Layer 6 of a small transformer language model trained on English Wikipedia (10 layers, counted from 0, width 128).
In attention head 0, each number of a token's query is one row of weights dot the token's vector x. The head spreads its attention over the tokens so far by the softmax of query dot key.

Query weights of the head. A number n stands for (n - 500) times 0.00079.
q0: 564 550 379 669 490 563 450 484 637 556 479 514 369 615 437 433 400 576 429 558 413 564 459 358 532 647 528 582 340 416 735 535 480 523 423 581 549 676 407 816 489 272 516 457 570 760 553 540 674 565 732 337 540 681 443 515 490 552 435 630 490 323 483 444 493 583 436 277 672 550 513 503 605 245 422 510 389 577 542 445 592 511 280 579 478 387 613 411 436 613 569 478 310 405 676 573 696 373 415 480 639 325 537 559 754 436 298 641 706 464 421 521 324 450 479 466 571 559 550 289 409 602 640 684 404 397 507 348
q1: 400 388 427 541 549 492 580 548 561 705 676 535 628 522 485 503 392 446 514 485 661 494 468 391 421 437 348 657 630 765 466 462 492 734 595 400 572 546 545 527 405 494 416 421 551 300 294 545 471 427 458 592 425 515 623 446 518 547 512 354 364 731 586 421 491 438 514 435 450 399 557 503 626 691 593 581 478 590 485 596 299 512 615 594 448 607 401 390 546 417 529 532 551 524 518 628 275 406 539 529 307 474 627 519 500 477 509 429 532 575 488 394 662 616 586 407 621 471 610 583 574 354 577 464 318 593 473 518
q2: 493 432 561 392 555 573 321 446 558 384 511 444 584 477 406 621 540 439 565 573 602 410 617 527 264 359 525 393 503 645 320 394 490 534 278 510 402 306 582 283 547 532 540 618 788 464 228 546 459 427 253 595 611 384 686 507 493 472 524 576 323 637 469 320 493 380 446 698 306 601 380 552 573 653 504 619 650 429 482 503 459 496 546 469 516 593 318 359 412 471 455 591 617 756 450 441 362 523 540 643 426 689 451 588 238 524 673 554 476 540 500 646 651 530 623 636 425 455 514 628 687 444 536 420 604 672 546 790
q3: 489 518 658 353 514 667 483 465 400 528 606 313 758 364 535 496 608 481 576 336 600 424 535 521 526 511 270 528 521 565 299 490 483 673 486 466 543 301 608 155 584 578 387 615 574 266 454 570 431 559 327 500 348 468 721 560 584 458 451 618 552 481 444 430 441 522 544 368 427 609 604 563 450 517 773 548 340 525 507 431 485 217 647 507 546 683 338 338 507 395 562 588 610 700 393 563 497 371 497 442 493 656 489 543 405 500 462 357 580 633 667 665 558 675 617 496 705 293 634 659 750 457 562 511 575 646 678 507
q4: 636 603 566 500 550 517 451 575 380 692 453 594 358 710 532 277 590 408 384 614 368 426 440 703 583 297 732 433 648 368 654 613 466 538 533 416 392 441 386 592 712 341 534 551 572 776 671 561 588 664 364 416 496 525 302 439 565 582 610 429 549 464 450 507 808 668 500 541 706 623 497 432 500 332 419 493 484 500 367 631 412 489 493 350 517 256 528 588 497 721 518 468 405 551 620 477 500 530 425 307 511 426 485 385 568 416 497 705 468 330 433 371 481 486 638 473 283 676 470 372 737 743 519 655 435 489 649 739
q5: 477 391 387 474 214 776 447 557 507 630 656 581 454 493 599 638 433 359 626 627 635 485 315 618 350 660 415 504 360 486 409 483 444 592 582 514 503 458 443 335 310 626 611 556 304 530 601 563 536 595 466 687 543 633 450 638 319 555 259 565 407 487 371 507 262 596 464 736 584 523 620 438 538 456 290 655 466 701 474 406 227 439 444 394 136 272 486 439 668 555 591 450 351 425 354 570 711 479 413 597 317 340 528 541 448 586 593 539 482 396 678 368 462 408 611 548 590 460 679 475 623 574 542 467 578 297 318 412
q6: 454 457 343 569 380 513 500 601 459 430 370 691 570 359 538 468 550 332 507 627 336 479 476 443 490 525 637 469 602 742 523 478 636 577 461 406 399 396 357 465 579 328 497 425 633 354 676 490 473 435 511 561 566 273 530 660 462 607 517 586 605 411 594 334 449 496 510 707 369 421 490 455 431 666 649 340 323 613 455 579 611 737 493 403 593 603 336 370 497 578 692 516 620 804 281 485 455 565 391 646 342 599 314 533 649 382 476 547 301 372 647 618 601 363 363 538 368 549 338 366 646 437 414 545 319 490 722 670
q7: 250 417 488 404 466 496 620 391 416 305 473 558 519 292 326 575 403 585 500 469 382 758 534 338 464 391 773 500 511 593 382 464 648 646 738 496 366 468 520 433 468 613 372 464 406 302 606 258 504 519 440 572 455 597 691 339 508 554 481 389 632 535 353 419 799 387 335 496 439 303 526 477 558 396 551 613 373 22 519 145 406 488 635 481 432 671 470 287 493 413 634 424 473 531 425 430 466 609 726 504 516 580 438 605 519 519 553 586 703 526 496 739 664 519 449 546 425 712 476 489 447 422 624 132 591 362 406 576
q8: 397 444 560 488 591 607 629 301 401 424 483 521 824 504 743 372 621 630 377 541 500 418 450 716 364 289 538 616 451 694 153 550 464 553 424 561 480 427 440 397 673 280 464 564 344 418 428 313 336 529 358 557 491 647 674 406 257 591 749 339 578 511 370 600 220 264 553 717 313 600 641 496 741 567 509 353 450 487 567 529 611 418 457 571 581 718 607 677 658 410 492 530 394 777 236 451 508 370 551 484 509 731 289 307 471 610 699 476 575 452 483 563 530 399 327 785 822 533 258 557 632 407 739 345 335 459 301 565
q9: 466 538 481 411 533 507 352 493 331 632 666 579 399 574 541 398 234 534 653 759 817 320 614 456 531 598 545 471 547 399 464 379 546 370 338 261 343 527 596 591 593 376 553 492 579 508 716 709 467 711 469 595 658 537 486 424 489 323 555 467 599 503 552 525 520 477 641 790 522 593 604 719 623 355 534 336 456 526 418 655 246 712 660 478 486 548 775 496 359 524 364 500 591 454 530 780 718 447 555 442 405 511 388 612 541 482 602 532 603 422 292 277 431 382 432 795 603 567 392 450 422 477 666 642 428 271 474 430
q10: 571 697 543 473 534 723 348 563 326 725 372 392 429 558 527 563 200 511 421 500 593 536 584 627 657 473 574 500 613 634 628 521 353 496 671 493 450 528 761 810 373 426 558 469 512 532 496 449 508 240 658 500 386 666 310 471 569 504 668 641 590 577 126 430 460 416 425 393 332 504 341 504 624 324 252 346 468 317 330 500 447 381 528 596 603 530 700 670 414 421 466 376 547 492 406 553 568 634 319 523 329 633 360 428 415 605 384 574 626 376 357 538 528 530 457 621 638 619 615 363 464 492 524 307 402 55 477 400
q11: 363 390 497 458 506 262 528 423 583 431 576 533 666 641 334 460 462 429 392 365 357 310 638 392 458 671 412 340 455 475 379 533 652 487 572 547 588 470 630 324 487 503 571 480 451 480 520 444 468 506 400 500 527 461 575 549 679 542 535 401 605 450 617 680 483 351 702 594 635 659 481 338 285 458 460 656 491 665 706 667 704 607 424 749 485 388 471 503 456 479 590 410 668 586 401 435 561 412 579 506 435 545 563 482 493 475 680 519 378 645 641 659 419 550 457 317 577 494 426 566 394 503 581 689 362 715 655 524
q12: 535 618 400 483 429 306 381 605 471 341 564 641 447 496 811 362 590 414 808 449 772 823 701 417 650 388 564 357 230 422 431 634 553 574 345 314 631 557 657 374 491 427 468 570 329 286 254 625 279 411 736 724 720 466 566 491 244 445 496 492 442 570 321 439 398 407 442 520 618 438 488 411 424 542 617 571 519 444 598 538 514 447 600 640 590 684 375 538 484 564 550 523 552 543 47 603 260 664 515 392 504 471 473 360 381 669 504 323 462 480 592 729 689 284 569 362 557 602 456 492 411 938 597 411 781 630 324 239
q13: 532 559 488 699 561 683 485 458 682 698 461 427 455 478 519 622 389 630 579 481 354 591 854 384 389 434 586 336 342 791 404 311 408 500 383 436 724 655 401 378 544 582 445 603 578 575 406 606 462 423 544 346 496 554 671 129 376 343 672 549 508 409 488 382 637 600 470 393 565 364 670 396 482 569 425 553 370 648 601 275 369 560 610 477 553 466 205 621 485 518 401 739 555 708 555 390 386 207 702 534 626 515 521 511 600 511 451 418 511 675 520 661 703 670 519 671 401 558 468 619 597 391 556 477 438 279 406 756
q14: 653 621 371 434 589 287 694 382 616 476 508 685 454 459 563 640 542 586 477 340 492 536 574 473 416 591 595 601 385 553 725 624 391 375 488 408 482 350 419 669 411 464 856 504 555 319 691 396 550 395 641 515 537 670 424 454 520 531 586 271 350 600 429 350 471 500 424 477 364 321 692 324 515 570 440 550 439 552 429 543 371 378 231 387 398 519 141 318 466 526 477 676 635 528 420 413 504 777 627 573 587 690 504 197 626 420 607 682 414 571 512 198 423 538 552 496 585 653 618 409 488 778 349 748 437 554 241 578
q15: 676 468 676 543 446 422 455 251 492 669 614 227 779 485 715 341 395 425 458 438 377 604 523 747 489 677 630 496 252 266 169 388 448 462 374 458 394 468 524 548 423 504 448 384 634 540 626 437 550 469 672 489 512 535 289 596 570 500 446 504 481 550 582 247 304 541 515 328 454 460 552 306 316 554 424 668 393 567 512 408 293 697 564 659 594 193 699 531 247 547 454 563 314 571 627 512 496 449 303 298 257 531 529 559 621 632 443 572 396 382 440 636 500 448 476 260 496 469 254 285 484 587 395 445 384 400 437 520
q16: 549 541 395 730 395 455 397 447 558 674 493 474 252 676 313 511 486 513 539 515 554 504 514 664 408 622 504 500 328 390 755 507 412 362 530 436 641 704 462 725 204 411 552 433 267 740 623 389 611 529 692 668 554 640 291 402 577 402 333 402 378 343 379 413 531 504 486 669 780 565 409 547 635 500 313 493 570 389 460 648 465 485 418 595 314 237 597 475 532 521 496 622 545 396 656 496 833 500 586 428 481 402 571 483 548 304 475 408 540 438 383 445 496 595 478 377 504 515 303 351 400 644 348 544 375 341 522 458
q17: 429 380 575 602 378 555 599 380 263 368 496 460 609 469 496 593 430 560 593 402 397 433 583 443 422 588 489 360 514 835 406 544 612 542 345 397 408 206 478 347 727 614 379 541 581 309 445 486 328 522 66 443 481 394 832 672 544 547 323 565 347 463 438 472 584 390 383 479 395 515 668 624 424 424 653 643 473 430 544 540 496 572 418 329 436 737 421 475 458 493 370 395 644 626 418 400 413 473 439 661 400 619 512 668 412 617 578 563 648 573 681 562 572 700 415 583 380 569 557 489 741 386 614 383 687 623 452 511
q18: 440 633 541 488 216 435 515 554 497 556 413 587 649 523 413 525 586 695 536 515 503 586 613 503 569 403 516 482 639 530 482 586 402 315 506 593 598 443 443 554 471 478 547 459 494 560 707 491 512 647 541 204 565 444 620 533 686 583 656 564 545 503 463 471 510 287 503 565 325 596 444 463 655 423 667 627 517 591 401 491 392 388 665 522 526 491 467 564 668 408 689 433 412 487 491 575 497 378 568 564 415 585 245 593 438 314 614 575 488 275 506 571 689 509 397 624 487 463 567 461 646 419 372 602 490 607 716 478
q19: 485 352 521 457 608 467 475 571 585 471 480 657 603 516 514 444 500 563 466 526 442 461 483 356 575 582 520 646 415 587 638 430 489 553 520 478 505 467 551 482 506 602 538 574 620 690 494 382 296 509 660 548 365 837 346 593 410 520 546 417 644 342 526 467 461 572 640 536 486 473 422 465 620 583 459 455 513 632 500 389 672 503 467 448 661 486 665 452 576 532 608 336 356 318 441 708 606 421 538 559 417 526 720 394 711 489 472 581 603 503 563 532 350 492 558 547 467 546 443 503 564 450 551 326 491 489 673 395
q20: 466 571 568 506 562 622 523 645 423 569 639 575 561 458 620 500 480 549 485 699 601 598 547 748 428 436 500 376 356 526 360 633 552 419 409 416 399 466 697 411 385 403 435 396 518 574 442 602 576 402 414 515 703 349 694 506 527 366 307 376 521 571 551 446 500 578 395 468 411 771 445 620 486 408 687 749 443 546 422 367 436 590 552 506 497 420 453 394 474 447 535 627 436 454 543 430 367 573 607 427 389 367 539 390 476 520 526 543 375 358 438 470 494 618 639 500 285 581 488 578 393 467 354 554 554 494 433 600
q21: 637 312 748 463 352 349 379 355 471 710 605 341 464 413 659 458 596 424 578 554 482 410 574 679 287 319 357 657 565 556 512 539 440 734 487 658 445 517 521 248 755 770 669 504 635 483 623 540 291 434 367 219 324 617 665 513 416 620 442 446 631 496 496 373 408 543 609 448 653 548 564 317 504 467 393 439 473 568 429 372 646 271 769 770 635 529 693 463 545 547 479 493 877 500 585 615 446 237 340 537 407 595 424 433 366 200 593 613 293 306 556 696 560 400 466 608 710 884 379 625 404 378 461 287 647 475 546 474
q22: 324 550 630 526 529 631 442 480 423 587 470 530 377 595 541 519 568 514 332 622 390 293 430 635 403 572 636 504 409 446 664 635 514 403 542 493 384 693 531 695 473 519 553 385 477 703 439 301 617 541 136 540 678 613 301 352 380 459 678 555 551 381 272 422 699 426 268 389 463 434 385 325 507 504 443 595 493 352 252 452 456 500 473 385 559 651 566 489 359 685 419 473 420 530 553 583 526 479 510 405 295 393 460 549 504 402 493 518 518 277 288 366 384 249 436 557 393 735 438 338 880 809 434 537 723 411 557 384
q23: 516 512 765 551 637 738 669 540 477 448 468 273 312 620 787 496 439 525 391 665 429 337 402 519 515 524 532 653 562 446 606 577 454 485 492 577 269 697 304 618 426 548 436 667 440 537 363 489 523 318 622 718 752 592 685 568 372 476 378 641 197 467 552 614 600 326 739 599 599 459 645 508 538 603 463 438 522 577 536 103 416 418 325 532 448 590 484 570 554 452 841 532 298 524 476 416 720 351 437 465 706 618 487 709 412 581 554 615 512 440 262 448 405 542 472 702 500 508 373 281 738 436 723 353 500 520 234 450
q24: 343 485 508 741 408 578 428 503 537 135 632 440 511 514 590 451 665 544 453 496 531 577 404 445 732 519 462 555 463 612 436 710 482 623 496 438 521 631 331 267 616 413 401 309 481 316 262 642 412 493 485 460 311 327 569 452 231 448 382 611 602 571 706 600 520 271 428 511 511 361 507 641 496 552 702 682 520 368 350 375 460 539 748 188 545 562 408 364 605 531 312 373 504 584 599 504 437 693 458 759 366 599 556 525 489 471 692 395 463 557 519 493 585 461 557 702 550 284 377 749 398 391 461 698 691 426 526 481
q25: 329 350 560 118 307 579 444 523 463 752 631 441 395 594 529 576 396 443 345 450 605 466 595 585 399 715 424 413 496 774 556 392 480 548 365 415 633 685 740 560 539 479 626 406 538 620 530 623 897 388 556 451 460 605 702 482 283 467 401 393 614 496 462 635 312 313 654 572 616 288 388 279 500 517 376 520 386 407 332 591 527 763 470 824 515 685 705 504 803 395 512 373 517 530 275 297 574 610 340 312 280 294 245 249 596 411 439 560 492 611 453 496 345 488 462 495 526 471 409 270 688 458 543 667 424 273 479 374
q26: 644 610 462 570 493 426 332 331 817 530 264 674 411 605 418 315 593 585 453 441 667 724 548 295 390 418 537 453 409 411 472 428 581 461 777 597 528 668 527 700 546 425 510 485 552 572 500 444 551 562 348 359 703 671 500 405 548 416 467 379 554 470 337 539 260 407 460 546 823 512 589 515 552 397 224 442 635 534 381 474 693 477 398 301 562 267 740 606 500 628 617 437 380 312 365 441 540 507 636 355 508 361 437 410 822 335 406 557 599 560 584 356 519 376 377 444 618 659 668 511 519 642 531 415 445 416 489 523
q27: 740 362 275 505 338 543 331 655 402 701 520 475 264 749 530 94 649 564 549 396 406 311 490 413 338 530 591 687 363 413 771 371 328 288 566 403 514 510 264 846 433 576 646 577 289 945 490 746 740 545 725 617 516 605 312 548 345 337 332 259 602 355 640 362 573 645 340 419 787 521 553 401 594 282 556 290 432 596 590 485 595 418 429 604 297 441 554 878 490 877 441 415 460 343 606 336 490 537 535 315 558 185 682 411 650 534 398 659 747 476 263 440 387 380 707 397 178 540 299 336 505 490 407 715 378 485 768 33
q28: 575 518 651 509 594 697 379 638 432 570 631 617 583 235 465 302 384 472 458 513 437 447 462 677 532 282 143 611 542 738 426 112 463 362 430 689 711 380 300 518 419 709 463 690 622 496 443 402 602 328 469 479 473 352 613 454 318 628 509 334 678 457 457 599 279 405 504 707 526 433 740 431 676 444 478 504 654 224 452 889 321 473 319 453 464 347 271 334 450 645 364 562 561 430 386 646 560 683 538 462 537 436 588 553 215 685 235 584 303 496 705 629 344 512 347 350 500 276 379 425 446 614 513 322 836 491 627 397
q29: 630 386 720 674 641 553 442 587 399 544 544 508 316 522 520 823 439 790 675 366 592 467 574 512 298 484 620 641 717 350 315 427 542 646 564 531 530 512 504 411 623 264 695 232 208 443 665 752 527 630 590 446 366 616 565 411 428 488 587 484 659 424 321 428 720 591 542 352 461 648 751 611 474 638 435 465 511 387 612 453 492 861 354 389 364 535 648 473 812 467 570 507 299 415 633 416 610 381 396 411 563 531 849 582 480 654 465 412 465 432 561 544 422 428 468 354 699 421 361 473 342 472 496 313 661 629 436 475
q30: 483 546 496 561 923 582 532 627 705 385 525 561 362 331 214 650 402 578 532 577 504 387 496 524 466 690 380 439 448 346 461 477 394 567 537 571 385 487 399 659 479 496 500 487 323 638 508 539 380 614 697 520 345 336 468 456 226 472 646 423 376 812 533 668 718 411 516 284 573 419 406 141 515 431 458 516 388 517 434 492 470 162 379 508 553 391 849 596 682 779 528 621 562 205 255 336 492 427 414 468 396 472 614 550 631 567 444 524 411 473 567 516 432 237 442 434 412 316 335 705 457 207 402 484 404 254 483 479
q31: 461 543 453 561 126 413 385 273 440 508 407 623 282 468 370 426 485 573 590 580 311 249 674 470 684 573 581 568 534 433 285 436 427 478 361 485 640 591 311 766 512 369 428 461 427 512 465 609 414 489 473 463 500 365 622 504 508 428 375 666 627 354 707 358 584 448 418 294 303 738 518 603 507 428 234 478 542 795 631 734 443 203 508 336 514 568 549 267 463 496 621 617 581 317 547 201 375 504 500 526 532 530 570 460 416 593 463 548 527 717 457 702 662 562 558 512 445 324 346 522 348 384 286 688 439 530 546 484

Each question shows a short text with each token's key, already scaled and adjusted for position as the last token sees it. A number n stands for (n - 500) times 0.0047.

Then comes the last token's vector x. A number n stands for (n - 500) times 0.01.

0 "o": 477 494 516 569 551 508 526 479 367 588 641 870 475 565 606 524 614 521 512 534 434 474 571 548 553 427 523 456 485 579 528 476
1 " R": 358 453 522 485 562 481 581 532 395 551 651 841 584 600 627 471 538 615 543 559 443 456 544 594 549 474 497 462 541 651 506 467
2 "ac": 400 407 504 361 608 506 580 459 333 530 604 705 593 636 667 453 420 491 588 552 466 440 578 493 626 468 513 356 505 572 476 453
3 "ing": 449 414 494 494 614 466 594 488 346 526 630 789 538 622 539 458 421 515 587 533 390 446 580 583 540 459 529 427 573 589 446 539
4 " L": 596 372 469 426 551 483 511 505 421 558 665 779 525 596 586 478 442 490 554 556 459 441 577 615 522 462 492 431 584 624 500 505
5 "am": 596 457 348 340 528 481 557 466 401 449 619 862 579 590 576 501 541 373 474 562 504 498 584 467 605 497 466 427 580 629 555 465
6 "b": 477 498 453 466 547 564 580 499 338 536 529 803 583 575 606 464 576 361 450 518 539 453 552 543 556 509 569 404 555 546 460 431
x: 699 578 567 422 659 358 431 525 468 547 497 508 637 744 443 525 467 401 337 327 378 489 375 329 341 448 636 581 436 344 406 535 465 408 609 464 432 478 547 561 488 457 501 354 609 623 460 508 484 464 545 638 570 537 560 363 509 565 411 535 601 552 803 569 426 583 500 450 332 406 642 673 521 654 399 540 458 507 586 323 629 453 428 476 467 492 445 559 412 416 624 344 536 471 476 592 555 476 451 179 446 367 473 520 526 562 504 899 313 482 449 324 236 567 515 758 513 556 439 273 585 441 605 605 563 479 553 308
Which token does the last token look at most, and with what share of its attention? 4 " L", with about 70%

0 "ons": 481 524 511 561 511 532 514 449 415 531 687 809 474 555 522 423 634 599 515 588 377 501 495 589 549 496 458 422 591 619 512 455
1 "\n\n": 486 479 481 494 481 501 537 556 393 596 667 759 487 592 565 460 511 499 539 542 507 470 519 552 517 422 428 559 537 479 514 463
2 "O": 431 433 482 422 532 461 551 495 388 499 632 873 573 522 582 419 397 580 577 638 496 413 575 514 531 450 429 442 619 450 487 530
3 "ut": 543 481 455 476 567 441 520 485 362 559 648 779 528 591 610 466 500 478 501 574 490 477 584 545 536 365 477 494 552 387 446 467
4 "st": 634 382 424 438 595 534 578 391 461 547 618 883 556 532 606 581 457 395 567 557 418 539 565 588 531 456 500 387 576 547 455 448
5 "and": 542 477 434 441 549 496 488 429 488 519 676 769 537 569 597 535 519 454 506 547 480 472 560 500 526 456 551 444 415 517 431 508
6 "ing": 546 490 485 511 562 473 543 496 362 559 694 765 508 604 572 468 533 426 516 527 427 480 551 592 525 434 497 487 570 485 421 478
x: 714 506 464 524 440 427 331 316 513 367 440 588 342 564 452 365 416 559 296 483 524 618 373 362 562 460 614 479 559 473 655 259 446 437 593 369 569 420 535 570 505 549 506 478 494 507 331 658 409 643 511 413 450 778 460 550 462 457 558 463 597 507 524 555 466 370 435 377 615 397 511 466 632 501 417 450 536 656 676 341 654 581 595 329 465 334 424 771 316 766 379 425 413 174 490 511 358 617 498 371 404 342 550 547 410 407 487 714 646 463 409 445 519 510 525 609 511 538 391 301 473 573 420 591 422 448 657 534
To which token does the last token give the most attention? 3 "ut"

0 "20": 534 493 460 497 566 467 524 577 414 578 686 807 565 638 508 444 558 552 542 557 400 489 593 589 546 405 480 487 496 575 497 529
1 "18": 451 458 478 454 567 503 534 560 381 566 682 759 578 660 466 355 548 569 555 554 376 452 584 572 576 447 485 443 493 566 488 534
2 " P": 383 389 423 475 540 466 549 501 435 604 675 806 580 623 602 388 431 543 558 564 384 458 575 531 566 479 522 419 576 574 477 501
3 "y": 513 430 480 402 599 440 533 473 373 506 666 840 575 594 646 419 423 470 634 579 430 417 649 475 543 427 454 425 623 517 465 556
4 "e": 539 450 426 443 566 399 541 353 462 575 721 789 537 580 614 530 413 460 555 552 438 433 606 501 576 442 501 389 542 545 450 497
5 "ong": 514 425 502 502 525 419 530 481 452 625 681 752 474 555 595 450 526 483 540 493 449 412 545 555 536 459 558 449 574 573 458 523
6 "ch": 477 544 486 443 648 498 473 466 480 518 715 809 492 540 583 498 606 385 470 538 467 471 557 533 566 512 491 386 632 499 483 510
x: 641 549 619 442 429 340 427 509 403 552 465 533 438 556 558 536 539 405 586 395 571 538 700 513 432 493 484 438 533 399 474 502 222 451 565 406 442 444 380 709 362 493 458 462 519 442 628 575 551 561 449 451 368 538 443 432 345 443 510 544 604 646 387 372 481 426 534 648 474 383 562 549 580 479 478 578 602 608 644 473 643 581 565 270 347 519 442 598 566 962 536 522 424 585 605 623 495 639 551 476 324 339 455 743 471 326 478 743 360 645 397 364 321 581 394 540 549 540 461 329 329 529 340 490 636 468 667 314
To which token does the last token give the most attention? 3 "y"

0 "ce": 472 481 504 539 523 474 526 482 377 512 680 874 554 600 560 542 635 599 531 542 407 482 610 573 547 440 482 465 523 556 474 502
1 "ive": 387 482 533 524 524 501 566 479 358 551 665 803 569 582 536 506 542 570 545 552 427 519 591 580 558 404 509 475 518 555 506 482
2 " a": 359 425 487 500 548 455 556 528 364 497 704 940 531 601 540 486 378 549 625 584 391 456 630 528 602 385 410 466 582 499 474 517
3 " n": 532 339 459 454 578 478 536 476 368 535 651 880 631 622 573 442 351 520 589 618 421 469 590 603 610 421 511 429 541 562 522 476
4 "om": 622 377 357 368 581 431 576 430 479 518 734 927 528 639 535 553 456 441 523 579 501 478 648 484 697 415 352 478 597 600 413 489
5 "in": 566 474 397 448 581 456 543 383 414 559 622 805 533 548 548 483 607 469 529 507 546 417 590 525 611 411 450 425 456 547 440 491
6 "ation": 512 504 432 455 599 472 508 483 418 457 724 852 495 568 482 508 564 435 480 545 473 441 598 602 580 439 507 469 557 516 451 472
x: 603 585 586 568 370 279 427 610 465 460 544 600 401 530 422 509 503 633 467 461 466 487 443 430 382 456 599 458 537 613 702 484 369 324 565 320 487 469 601 513 527 505 399 512 507 640 628 628 391 591 352 583 465 557 413 572 477 436 371 643 703 463 605 529 465 494 347 506 578 469 642 571 619 464 374 368 548 423 690 449 576 547 531 412 491 430 585 609 287 775 376 247 407 402 513 602 501 561 545 507 438 302 613 564 486 466 532 387 423 540 240 498 481 405 574 507 566 611 433 231 729 633 414 662 686 215 529 395
To which token does the last token give the most attention? 4 "om"

0 " d": 472 499 532 505 518 482 566 559 396 532 658 883 548 558 600 467 651 607 560 557 439 445 612 586 569 458 486 466 560 581 508 488
1 "r": 411 419 420 465 592 500 516 526 423 566 686 792 595 553 517 586 473 644 604 539 489 439 558 585 560 389 449 436 536 567 428 476
2 "iv": 330 397 438 408 536 461 606 493 439 500 777 824 578 567 521 555 392 567 564 619 405 485 598 525 656 470 435 423 584 563 413 487
3 "en": 482 468 481 513 534 463 525 451 410 527 651 822 511 538 508 539 402 532 502 570 458 478 594 570 531 420 551 416 518 503 448 435
4 " by": 584 417 472 494 551 505 550 560 361 569 639 803 500 597 524 469 499 470 567 562 460 483 546 561 534 414 439 501 559 531 483 458
5 " New": 593 449 431 364 553 444 525 489 409 462 672 785 518 566 475 420 591 439 511 605 526 500 578 535 537 391 425 453 597 538 557 432
6 " Z": 559 500 446 390 583 597 493 502 417 608 601 766 490 632 619 430 591 372 444 584 528 440 548 573 563 483 523 417 595 592 554 501
x: 633 457 759 451 407 380 448 522 454 409 437 469 605 661 536 781 468 705 554 424 543 264 505 183 294 498 453 393 636 421 456 545 232 269 639 466 443 518 612 533 365 540 457 568 494 391 615 598 605 450 530 576 397 440 472 514 495 598 430 412 581 775 542 505 563 445 522 359 549 495 589 538 666 459 523 537 599 520 494 326 466 399 505 442 459 454 407 651 426 720 412 429 427 332 487 548 524 650 515 299 522 591 509 585 529 587 478 624 257 549 358 662 274 563 465 595 443 427 458 652 541 426 350 512 613 484 552 451
To which token does the last token give the most attention? 4 " by"

0 " N": 459 505 525 518 516 510 600 545 378 562 654 869 555 597 590 411 652 637 543 603 438 440 564 581 575 464 476 467 603 629 537 491
1 "om": 361 457 460 414 555 480 632 467 480 487 685 872 559 647 558 508 546 604 605 620 470 458 600 494 702 450 364 508 643 610 447 460
2 "in": 416 465 489 436 570 474 581 409 388 538 587 816 526 540 581 453 357 543 584 532 487 390 600 550 595 412 446 407 512 586 439 494
3 "ated": 577 430 539 519 559 493 608 494 472 438 661 812 528 560 502 514 439 506 489 540 397 546 548 647 520 383 533 509 534 507 471 452
4 " |": 563 430 458 504 501 493 576 541 353 595 659 835 503 599 530 483 497 496 531 548 473 481 557 587 553 428 469 521 558 488 512 465
5 " ": 567 444 472 491 560 449 544 544 422 561 706 791 549 587 533 457 556 472 525 559 445 456 616 602 602 431 480 539 547 478 487 465
6 " |\n": 526 509 446 461 506 512 518 513 414 606 682 836 544 564 525 458 542 420 427 545 441 506 586 563 538 433 455 517 589 488 476 480
x: 481 553 478 599 481 491 370 520 411 474 515 428 502 518 538 467 387 625 405 549 473 351 524 286 496 416 231 422 484 586 525 505 229 366 531 396 455 363 376 307 393 476 292 514 564 491 415 542 580 626 575 568 424 532 559 480 649 519 496 524 498 633 659 544 550 453 571 510 549 456 502 405 415 569 637 523 504 560 573 421 523 504 456 492 252 438 481 534 235 721 307 582 511 523 518 650 440 640 615 344 364 455 515 555 495 481 590 537 348 619 145 260 414 527 432 478 410 566 444 599 613 524 426 578 627 441 743 531
Which two tokens does the last token look at most, in order? 4 " |", 1 "om"

0 " T": 463 500 551 518 522 500 569 558 398 569 678 856 539 592 622 475 633 608 531 584 416 455 571 559 555 486 488 470 609 581 524 503
1 "ot": 427 476 461 513 596 521 617 446 350 502 640 829 565 581 578 552 502 522 615 632 509 463 638 557 571 321 404 480 512 531 463 492
2 "al": 428 408 486 508 531 431 624 439 410 564 698 831 552 650 551 476 416 522 542 595 504 560 613 547 588 383 488 457 510 530 462 438
3 " |\n": 477 435 447 516 477 506 548 526 391 597 657 836 562 559 540 446 456 480 527 559 456 487 568 547 529 453 483 524 574 490 486 472
4 "|": 586 426 461 506 525 477 580 516 333 588 655 862 506 631 529 510 500 465 506 545 484 484 570 577 517 411 435 496 550 501 531 454
5 " ": 553 459 488 531 574 520 578 566 355 566 625 795 544 618 547 485 560 476 503 565 452 450 591 569 564 465 442 558 546 506 494 469
6 "1": 493 531 438 487 595 547 588 523 312 612 544 808 613 603 485 533 563 442 477 506 495 500 635 574 546 338 431 496 542 531 494 466
x: 515 643 324 546 439 406 269 603 355 483 460 578 586 403 643 506 429 555 564 269 386 489 654 237 452 457 337 470 540 448 499 459 474 378 638 429 222 417 443 599 499 522 274 497 622 479 538 446 328 456 566 678 438 301 495 465 518 456 475 473 454 564 641 374 667 541 590 460 513 532 499 487 352 553 497 336 509 635 466 411 705 489 443 582 330 233 399 565 378 507 604 429 503 440 490 395 401 472 645 436 487 562 551 569 409 676 355 565 430 626 306 441 478 519 455 544 457 586 430 432 408 484 382 453 643 497 688 630
Which two tokens does the last token look at most, in order? 1 "ot", 6 "1"

0 " of": 464 516 545 536 497 528 580 551 363 559 666 821 486 578 523 487 552 577 548 567 456 478 520 580 530 407 433 502 551 515 517 458
1 " the": 333 488 496 510 516 507 551 530 370 498 668 892 517 636 541 487 513 615 580 630 459 495 593 529 574 387 414 468 563 503 480 476
2 " f": 374 405 438 464 551 498 529 444 403 527 697 861 587 556 542 449 386 580 650 616 402 477 577 579 589 422 450 390 600 515 444 453
3 "ast": 466 362 449 424 638 510 470 485 460 476 685 894 510 584 529 465 404 615 604 611 439 517 622 509 613 432 499 404 553 539 495 427
4 "est": 574 388 446 474 602 585 519 503 451 528 625 788 495 604 526 497 449 519 546 561 436 536 537 576 487 498 515 394 595 493 480 434
5 " time": 571 435 450 400 567 477 518 464 418 557 692 817 573 588 495 515 531 452 577 544 415 448 577 621 537 419 497 435 512 493 414 457
6 " s": 511 447 436 375 632 425 472 449 453 509 698 835 613 605 576 473 645 346 445 515 495 423 591 632 586 422 470 400 608 510 496 505
x: 587 576 572 464 502 452 474 476 306 516 464 356 391 691 701 561 370 662 431 474 561 478 394 181 322 515 615 403 648 559 580 371 330 446 667 419 521 440 530 429 371 540 362 447 485 429 493 264 520 584 517 451 228 478 495 493 556 445 307 426 399 622 628 539 565 557 464 383 715 475 521 487 585 523 625 645 488 560 614 460 622 555 576 457 420 435 563 640 395 652 521 556 450 644 332 684 418 587 636 540 312 486 430 556 437 352 607 588 295 526 359 531 417 349 506 510 445 538 507 330 506 466 572 436 586 343 684 485
Which token does the last token look at most, and with what share of its attention? 0 " of", with about 30%